Layer 2 of a small transformer language model trained on English Wikipedia (9 layers, counted from 0, width 128).
A neuron adds its activation times its output weights to the MLP's output. To switch it off is to set its activation to zero at one token and run the rest of the model.

Output weights of the MLP neurons that the questions are about. A number n stands for n times 0.0012.
n16: 57 35 23 51 13 1 11 13 -74 -32 27 -40 -10 -49 -10 -1 -22 39 28 -55 -3 -24 -24 -1 -8 41 3 -9 55 -30 -34 11 14 9 41 -21 16 6 -48 41 58 -51 -26 16 31 -18 -29 -37 -37 28 -31 23 -17 35 -39 1 -15 41 36 -21 -1 -20 4 11 16 45 4 32 -23 58 10 9 -5 55 -40 -20 -24 -55 -19 -6 -3 -7 -21 26 18 -5 21 -8 -2 54 27 -32 25 -12 42 13 3 57 -12 32 51 -4 -59 -17 -13 -1 24 -22 -20 -7 -35 -9 8 21 35 61 -50 23 50 -29 9 -20 68 32 -4 21 7 -21
n26: 18 53 35 -15 -16 38 -40 -12 -10 47 18 7 19 24 18 -44 5 14 25 -11 -41 13 15 22 -18 45 -29 17 27 27 -44 -15 -24 5 -32 25 -5 37 -27 48 4 -35 23 -3 -3 4 -11 -4 27 11 -12 -39 16 34 -1 2 -19 15 -2 -22 54 -31 -7 33 23 -13 36 38 5 3 -8 6 27 -58 0 -66 -3 12 11 33 -38 49 9 25 53 -16 0 10 18 -11 55 0 8 12 -19 -4 -6 18 18 -40 4 -3 -26 -5 -35 72 -42 65 38 28 -60 -49 -61 -44 -18 -36 1 8 -16 -17 -9 -64 5 35 15 23 17 -16
n31: -6 -5 35 42 -68 -21 24 -3 16 -3 -1 -22 -56 1 -30 -20 -28 24 35 -10 3 -12 5 2 7 14 -5 -16 9 31 -75 1 -4 -10 48 22 24 53 24 -34 -11 -31 -47 -6 -3 -41 -38 -37 -13 -12 26 0 8 26 30 60 57 -24 6 -9 26 23 21 9 39 15 -17 36 18 -6 2 -20 -10 -37 67 -12 -20 -8 -11 3 7 0 -46 28 -27 7 14 -10 8 11 -27 -1 -15 -14 2 0 -1 41 16 -4 -12 -5 4 -17 -36 -12 34 37 -81 63 10 -27 7 -4 0 -7 -37 5 -10 -82 39 -8 10 -17 8 18 1 -63
n75: -12 35 -3 34 -2 21 -2 36 0 -17 -9 38 -26 -20 70 9 -26 -56 -8 5 -43 51 -15 -7 -5 -38 -27 -12 0 4 33 30 0 19 37 -10 5 12 32 -2 -4 -48 -1 7 -20 3 -11 11 -57 43 -5 -26 0 7 -10 7 30 -7 0 37 0 -58 24 9 22 -2 -11 -11 2 13 -36 -2 27 -18 -40 10 18 46 63 27 11 13 8 59 -23 -25 30 25 -22 -70 16 -40 9 -17 35 39 -6 -2 12 32 17 53 -11 9 -63 -31 31 1 61 10 2 -39 1 44 -48 41 -18 -36 -19 -11 7 38 18 -48 -61 21 26 9
n100: 36 7 0 -9 -10 -19 -55 43 -5 8 10 16 6 25 15 -21 15 14 24 -19 8 16 15 -12 35 -9 -39 -14 -14 -1 3 -6 16 -25 -6 64 10 -29 5 49 8 -33 42 -3 33 12 15 -34 -1 38 -13 -25 -2 50 -10 -6 -66 57 -9 7 35 6 6 -27 17 48 12 -10 35 73 4 -36 -1 64 -29 36 5 33 45 -12 -48 2 -16 2 3 -25 25 4 85 -29 25 9 -16 16 4 21 36 -2 17 21 -15 -24 30 2 57 -28 -9 -36 -13 -41 8 -8 -22 16 -36 -53 28 -20 -6 38 -43 24 25 50 3 -1 -42 -31
n108: -84 35 -21 -41 27 -41 -59 -31 17 -36 -15 -13 60 -33 36 -33 25 40 14 19 33 23 -6 48 15 -2 3 -17 23 -27 10 8 23 38 -7 -12 31 23 -67 61 0 14 -6 -1 -5 -28 33 -33 16 4 -6 -45 0 4 -1 21 1 -27 29 -3 -9 -21 11 -45 -26 24 5 33 18 20 -20 49 6 -6 4 13 29 15 -7 20 6 -22 39 -39 5 -16 25 -4 -32 -10 -21 -3 -25 -22 -37 -58 -48 -31 -52 23 -43 -16 26 64 33 43 -2 -5 -41 25 -22 -50 4 23 -73 60 34 -51 17 10 33 -19 10 37 6 -14 50 57
n190: 17 64 25 42 50 21 14 32 -17 32 -16 -41 -23 48 -28 3 13 -21 21 31 23 -9 -28 -53 2 -4 -22 0 11 41 -11 -8 -34 -56 21 -20 31 -45 27 -62 22 4 42 -1 -19 -11 -26 -21 -29 28 -19 -17 -28 -10 63 -15 -15 -35 -50 -37 -6 33 30 -25 8 -17 62 1 -19 12 29 -13 -75 31 17 -55 22 2 18 50 -19 -24 23 -10 -22 6 -7 50 -9 9 -2 3 -43 -7 12 17 -35 -25 -57 3 -33 2 -25 -17 -4 7 -5 -15 -26 12 6 -2 3 13 -25 -5 29 11 20 -34 -6 25 33 20 5 20 -34 -3
n215: 9 34 27 -13 11 2 38 -19 -9 5 -17 10 14 -49 -7 35 7 -12 6 -62 29 7 38 -43 -31 60 13 -37 -12 11 -28 -65 -22 -71 -12 26 -2 3 -10 8 -33 -27 -2 27 -27 -89 -11 -10 -8 -28 23 23 22 -8 -31 -27 1 -40 -30 -35 10 10 16 -38 49 -15 -27 80 33 -12 13 21 -46 47 -1 -20 -14 26 18 -25 0 10 -63 25 23 13 -18 21 -15 -9 3 -14 75 31 -32 49 -21 18 38 10 -8 8 19 -26 -70 22 11 22 -31 -10 -12 -64 12 -15 3 6 -87 63 -28 -42 -51 15 -11 -37 -1 3 -4 22
n249: -43 20 -21 12 23 37 -8 -13 37 31 -67 13 -30 -20 3 16 -4 13 15 6 -37 14 38 52 15 3 45 -4 -45 19 -26 12 -38 26 27 -34 45 22 -1 -19 -14 49 7 10 -39 -18 -3 8 -15 -43 5 5 -12 28 -46 14 70 -8 -11 5 -17 -2 13 -14 -30 -43 42 46 24 11 6 26 2 7 -9 4 -37 25 -21 28 -5 -21 18 -41 -11 58 27 -15 -52 -44 0 -15 -33 41 -4 -82 -26 -34 -21 -16 50 35 -32 -26 -24 19 28 -28 66 26 -10 3 20 20 -47 60 24 -25 20 13 39 -14 -38 -22 25 34 -7 -15
n280: 48 -13 35 -20 -28 25 39 -16 -14 -12 57 -1 27 4 16 -29 21 -35 24 -15 -4 11 -7 3 2 -44 -40 -39 1 16 -31 31 -45 11 5 32 -8 -8 -2 -19 -43 -14 17 15 25 -18 30 -30 24 59 3 15 9 58 -57 -41 7 -58 38 17 -12 21 -17 -36 45 24 7 -25 -35 43 -4 -9 23 9 -29 58 39 -16 27 20 -31 -26 -2 55 -20 -9 -23 -25 -6 27 -65 35 6 1 3 11 22 23 20 -50 -40 7 34 -8 23 -6 64 -23 20 40 -19 8 -37 -67 -23 41 -15 -3 -10 8 -14 -10 -44 32 -62 -53 -24 29
n290: -13 19 0 -13 -39 -39 -29 -11 9 -48 22 10 -22 23 29 36 -9 17 60 55 47 -27 -54 28 3 31 66 5 -13 -39 -43 -13 -2 -3 -16 -13 -29 19 -8 -46 52 31 67 -5 -44 15 -54 79 6 -55 -31 -27 -29 5 -24 2 -36 -24 -8 20 14 -14 -11 2 28 5 -46 11 -6 -58 7 20 -23 33 31 4 16 60 -19 -13 -82 48 9 -6 -17 -7 -4 -6 25 -14 -1 -10 -14 -6 -19 7 -6 -13 -35 29 -29 -42 -43 -42 10 -4 -12 24 37 -5 45 32 -25 -53 -17 13 -63 29 -37 13 -55 -23 10 20 -39 -36 -14 56
n332: 9 24 7 30 8 25 26 20 -12 39 -25 -42 -7 15 -26 -29 -58 -4 4 -58 10 -11 -3 -14 -21 -57 52 -2 83 21 -16 17 8 -10 -33 -19 -23 -5 7 -21 -26 45 -3 21 -25 -24 15 7 -7 59 -20 8 6 -6 12 30 -25 -9 -44 61 -11 25 1 -14 -25 37 19 -18 -37 5 -19 47 -25 63 -32 -12 -13 -32 15 2 38 -23 13 -24 6 53 34 -4 -55 9 -20 23 12 21 -23 48 53 7 2 -5 -10 -22 4 -33 1 7 10 78 37 -37 25 -20 -9 31 -52 59 73 42 66 -49 6 -7 19 7 8 52 32 -26
n392: -16 19 -3 -37 10 -35 -38 -34 16 8 81 -7 -14 -40 22 -19 -43 2 -8 29 -63 1 -41 -36 -16 -13 -2 2 19 33 -22 16 -18 38 29 22 -23 -2 11 -20 -6 -5 -7 18 9 -39 32 8 19 23 -29 -5 -25 26 -52 85 5 -23 -22 53 -22 -4 9 -36 45 -14 37 -26 21 -24 55 34 6 -20 44 -17 -13 -7 13 -31 -48 -32 15 -40 -24 -25 7 -10 -34 16 -39 -5 -22 17 24 -6 -19 -5 29 51 -40 -35 8 -3 61 -8 11 42 44 16 6 38 2 51 -19 24 47 -20 30 -20 52 -14 30 11 -41 26 -47 -22
n399: 19 -3 27 -33 -4 -19 6 -12 2 -10 53 41 -12 35 63 -15 9 -28 30 -12 -6 -23 28 -6 -11 8 -15 -63 -18 -27 53 -20 61 -51 -33 10 24 39 37 -12 -25 23 11 -11 -15 2 -44 -31 -46 29 -27 10 46 17 -30 -49 4 -45 -42 20 16 55 41 -35 -66 -2 -13 -27 18 -29 -23 -60 -57 -34 -25 -18 45 5 70 -19 -18 9 19 -27 -32 -22 -3 2 25 30 -6 -14 26 -6 -24 -6 -4 -56 -39 -48 -23 -1 -1 12 21 -9 -6 -30 -19 -64 -17 -7 -10 19 -16 18 -1 18 -51 20 23 22 57 -18 -16 -24 -59 -17
n438: -3 -28 35 13 2 18 19 -40 -4 -16 -7 6 -9 30 -32 -23 27 -42 -47 26 23 21 41 14 10 -31 27 26 -17 50 -14 -18 -75 23 13 -4 -29 -6 -31 -15 93 -26 39 -4 4 -34 -17 -28 -39 -27 -21 -13 -20 6 -35 2 -1 -5 -20 -6 16 -37 47 -59 5 26 2 35 -20 11 16 28 -5 37 -34 -11 13 -11 -45 34 -2 18 28 25 -21 -34 39 58 -22 67 45 6 -11 6 8 16 -13 19 -18 -2 37 -44 60 8 -42 2 -9 49 -35 -49 -55 -15 -10 29 20 -22 53 9 -45 3 18 -11 -18 14 24 -13 -35 -12

Each question names a token from some text and the token that comes next. It shows the activations a of the neurons there, in the order above. A number n stands for n times 0.3.

Then comes g, the gradient of the next token's log-probability with respect to the MLP's output, scaled to length 1. A neuron's effect is roughly proportional to its activation times (output weights . g). A number n stands for n times 0.0038.

"g", then "a"
a: 0 0 0 3 0 0 0 0 0 0 0 0 0 0 4
g: 15 -27 4 -21 -1 -17 -24 3 -19 0 -19 -25 18 -11 19 28 -8 -20 16 -13 -36 3 -16 16 17 0 11 22 39 7 31 -6 -22 -20 17 -6 25 8 -18 21 10 -52 6 3 -11 -5 -5 -43 33 15 -33 19 -14 -4 20 -41 -14 -15 -33 -35 8 -22 31 17 -40 -17 25 30 -12 -4 -3 14 -9 14 20 -7 2 10 -5 40 16 -19 -18 3 12 -15 -21 6 42 -19 28 -9 -59 -48 0 12 -2 12 39 -16 -29 -12 16 -29 -17 52 48 -17 -73 -9 -26 -2 -2 -16 21 6 -2 1 10 4 29 1 25 68 8 -16 4 27
Switching off which neuron hurts the next token most? n438

"le", then "y"
a: 0 69 4 0 2 1 0 0 1 14 0 0 0 0 0
g: 32 -8 28 -5 -16 38 -15 -4 -28 -28 1 18 24 -36 -1 4 -15 11 8 15 29 18 25 -10 -18 15 16 -16 19 -39 25 28 20 53 -5 -48 47 3 20 13 14 -13 5 27 18 -7 -28 19 15 23 21 -20 -17 2 9 -3 22 -21 21 37 56 12 -14 -9 16 -46 -12 11 44 -4 42 -2 -7 -13 0 -14 -26 -34 33 4 -23 -12 -38 19 -12 -22 21 7 49 10 2 -20 6 -16 0 3 27 16 13 -8 4 -3 8 -1 35 49 -30 13 10 -6 26 -14 33 -14 -62 6 27 -32 27 -23 47 16 -6 0 -9 6 4 -35
Switching off which neuron hurts the next token most? n26

"or", then "ld"
a: 2 0 6 0 4 0 0 0 0 0 0 28 0 26 0
g: -1 -6 -36 20 27 -8 -6 -9 24 37 47 -17 -34 27 0 33 10 -11 -6 -14 -14 15 1 32 6 4 54 14 3 -61 22 -31 25 -4 -5 -10 -9 -15 8 -13 39 -16 -33 -10 14 -7 -20 9 8 -6 12 4 35 5 4 31 11 22 -30 -14 6 -12 -55 -6 -13 -3 12 -17 -29 -3 -17 -37 3 -25 2 32 -3 -4 -63 54 -5 -24 30 0 -25 13 -25 2 35 35 28 17 -34 23 -14 0 -7 -15 26 -1 45 39 1 15 31 -2 -9 10 6 -34 8 -11 -7 -10 -10 17 13 3 43 -3 -53 -19 50 9 -20 22 -15 6
Switching off which neuron hurts the next token most? n332

"res", then "ent"
a: 0 0 2 0 0 20 0 0 94 0 0 0 1 0 0
g: -2 -15 23 -30 19 -3 12 -23 -28 7 -12 9 33 -33 11 -2 6 34 12 10 11 -20 24 -7 -2 -9 2 19 -20 -4 -26 -8 31 11 -47 -41 21 31 -41 -7 34 17 11 -25 -14 23 -46 12 -18 -2 6 -3 -67 -13 1 -45 -11 -37 -3 1 -22 -6 -40 9 1 7 18 -43 45 -25 27 -23 -16 -34 0 -46 28 17 -15 30 -44 24 0 9 -20 37 10 -3 -7 -21 23 14 -30 27 -22 27 -16 39 -18 -2 12 25 -20 36 -6 8 10 -22 49 -21 15 1 37 -29 -21 -8 25 -25 13 -7 4 26 0 23 -12 13 16 18
Switching off which neuron hurts the next token most? n249

"t", then "ary"
a: 7 0 0 0 0 0 0 1 0 0 0 0 0 0 0
g: -10 14 -2 -24 -1 -2 57 -2 28 19 -6 32 -5 20 -6 34 7 29 -20 31 7 23 2 12 -20 -11 11 20 -20 -43 35 -22 6 11 -5 19 43 4 -13 -36 -43 5 -49 -11 9 7 -45 12 -25 -3 14 57 19 11 14 27 6 -1 -12 8 7 23 11 42 18 11 -19 17 -24 3 -6 12 8 14 27 -21 17 -4 43 9 11 -8 -16 30 22 -7 12 -21 4 8 -8 -34 -15 -51 78 -5 23 -13 23 45 20 2 -1 18 -17 13 50 7 1 -14 -4 -36 3 -6 -21 39 -4 1 20 -10 -45 44 25 -12 10 -8 13 -13
Switching off which neuron hurts the next token most? n16

" E", then "m"
a: 0 0 2 0 0 0 0 19 0 0 12 0 1 0 0
g: 29 -17 -26 -6 -5 21 -40 -18 33 18 -9 -17 15 21 -34 -20 5 -7 -6 -13 15 -13 -3 13 -22 52 -2 10 -12 -17 21 5 -6 -30 -2 -8 -19 -17 23 -24 12 -6 63 19 -22 -13 -4 -35 -6 43 -17 -42 -22 -1 11 -15 11 6 5 20 9 -25 -14 3 -33 -10 12 32 -6 -16 -49 8 -9 -16 15 14 -15 2 6 -10 10 20 -5 -31 39 -22 2 14 7 -3 -33 -3 -13 10 -33 35 9 -38 -50 42 30 50 -22 -46 11 -59 -27 -4 -10 37 49 17 -42 10 -2 -12 28 11 -24 18 8 3 19 29 -14 12 -34 -10
Switching off which neuron hurts the next token most? n290

" the", then " e"
a: 0 4 2 0 1 7 0 0 0 0 0 0 18 0 0
g: 17 7 2 6 24 -5 -13 24 6 -4 10 -31 -18 24 34 5 -32 18 -4 -11 34 29 -14 3 15 -17 -4 -2 51 59 24 14 -19 -16 -23 -6 -4 20 24 -5 7 1 -6 -32 24 -40 -1 -14 -10 -48 -18 -15 -45 -19 -47 -19 18 8 26 -37 -21 -12 18 -19 -12 -3 17 4 26 53 9 27 -40 -12 2 -9 13 -12 -43 10 -17 -8 10 -43 -20 0 -9 -10 -26 -49 10 -6 20 31 -7 -3 6 14 5 14 -31 5 -19 3 19 -37 9 14 -27 -17 -24 3 19 29 -15 -21 -18 -55 5 -51 25 -1 -40 -23 20 -36 38 16
Which two neurons, each switched off alone, lower its probability most, in order? n392, n108

" is", then " at"
a: 0 0 0 0 0 0 14 0 0 0 0 6 9 0 0
g: 36 14 -1 -9 49 7 38 25 -36 -25 -13 -17 17 24 23 -32 3 15 -33 30 -13 6 1 17 13 -6 -1 30 15 -3 50 -48 -28 -11 -5 16 4 -23 10 36 -45 25 16 58 26 14 -25 32 -14 10 0 -41 -22 -45 6 -33 -21 -20 3 -5 -16 -5 -14 16 -27 -2 3 -23 7 -2 -32 29 -2 17 -10 -32 34 4 -29 17 -17 1 3 -21 -14 -12 -12 51 -11 -12 -3 -4 24 17 17 7 56 -35 -31 -37 18 -25 2 -4 -2 -4 -34 -12 -9 -31 -25 -7 9 40 9 -13 23 35 3 -35 -17 6 0 31 -35 -16 -12 2
Switching off which neuron hurts the next token most? n190

" M", then "is"
a: 0 0 0 0 0 0 0 0 0 0 7 0 0 0 0
g: -27 51 37 14 -2 23 17 9 11 5 -15 12 -29 -4 4 33 -3 -22 -14 15 -13 7 -46 18 -27 33 -15 1 -28 -39 -10 -28 2 19 11 11 -21 -4 27 -17 50 -7 9 30 13 11 -1 26 -32 -40 39 -38 -5 -8 -8 8 -27 -9 18 8 26 28 17 19 19 -2 -6 3 -12 2 -38 14 -3 8 50 -15 33 -13 16 11 -20 41 -12 -3 29 5 -4 -28 -9 25 -12 3 12 12 -9 6 13 -38 22 37 -69 -33 -23 -3 5 -48 -11 14 20 44 -30 14 39 -11 2 -18 17 -2 -53 -34 5 28 1 -4 -17 -11 -15 31
Switching off which neuron hurts the next token most? n290

" p", then "en"
a: 4 0 0 0 0 8 1 0 0 0 0 3 0 0 0
g: -50 12 6 -12 -29 7 5 -16 -21 -39 -30 21 -1 -29 -33 -29 5 -32 33 14 43 4 -11 -20 -8 26 -22 -18 -21 34 -41 5 32 14 -34 -26 9 -14 -17 6 4 -18 1 -14 -7 -16 -21 5 -17 32 4 -3 11 -36 -20 -16 -34 -2 29 -17 -13 12 30 -1 27 14 4 3 -5 -10 -16 28 -5 -25 8 46 -5 -24 -29 23 10 -27 -10 10 7 -12 1 -25 -27 -3 -12 21 -23 -5 -2 4 -12 70 -1 -16 -48 -37 24 4 40 59 6 32 3 -16 15 -24 41 -4 -3 -45 18 10 6 -8 -23 19 -32 -52 16 -25 12 12
Switching off which neuron hurts the next token most? n108

"ur", then " of"
a: 0 0 0 0 20 0 0 0 0 0 0 0 0 1 0
g: 0 -40 -33 14 -27 15 19 25 47 15 -24 -10 -9 -25 11 -6 11 -29 56 4 -59 -24 2 7 56 -11 -17 16 15 15 -18 -38 37 19 -10 -7 -43 -17 32 21 -8 12 4 19 -3 0 -36 40 18 16 -1 -13 -21 -8 -22 -16 16 -44 -25 -25 -6 17 -21 -19 -7 -19 -17 -18 -39 -27 26 -53 -16 5 8 -21 -15 1 -24 25 40 2 -17 -14 3 -12 8 -43 12 1 -6 32 -10 1 -15 -6 11 -24 -13 29 -14 32 -39 22 -7 -5 -41 -27 2 35 -14 34 1 -13 -25 6 2 -5 2 18 -14 0 57 7 21 -6 14 30
Which neuron, switched off, raises the next token's probability most? n100

"d", then " a"
a: 1 0 0 0 14 8 5 0 0 6 3 0 1 0 1
g: 4 39 -5 10 21 -25 10 -1 12 13 -5 3 -8 -67 3 -17 3 -23 15 5 -23 24 36 3 18 -8 -71 19 2 -43 -1 56 4 -16 35 24 16 -51 6 28 5 -27 -15 31 4 -4 44 -41 -18 2 -7 -6 29 -14 -19 19 24 -5 15 31 -18 4 5 10 13 -22 35 9 2 14 -2 8 -34 -43 -20 -11 -12 14 -5 -11 32 21 1 1 -5 -23 -24 -18 42 -34 42 24 1 -30 -12 -6 11 -13 -15 9 -9 -22 -49 -6 -8 -25 -9 -3 24 5 1 11 43 26 -8 42 14 1 -17 -20 34 35 28 3 15 13 -36 -29
Switching off which neuron hurts the next token most? n100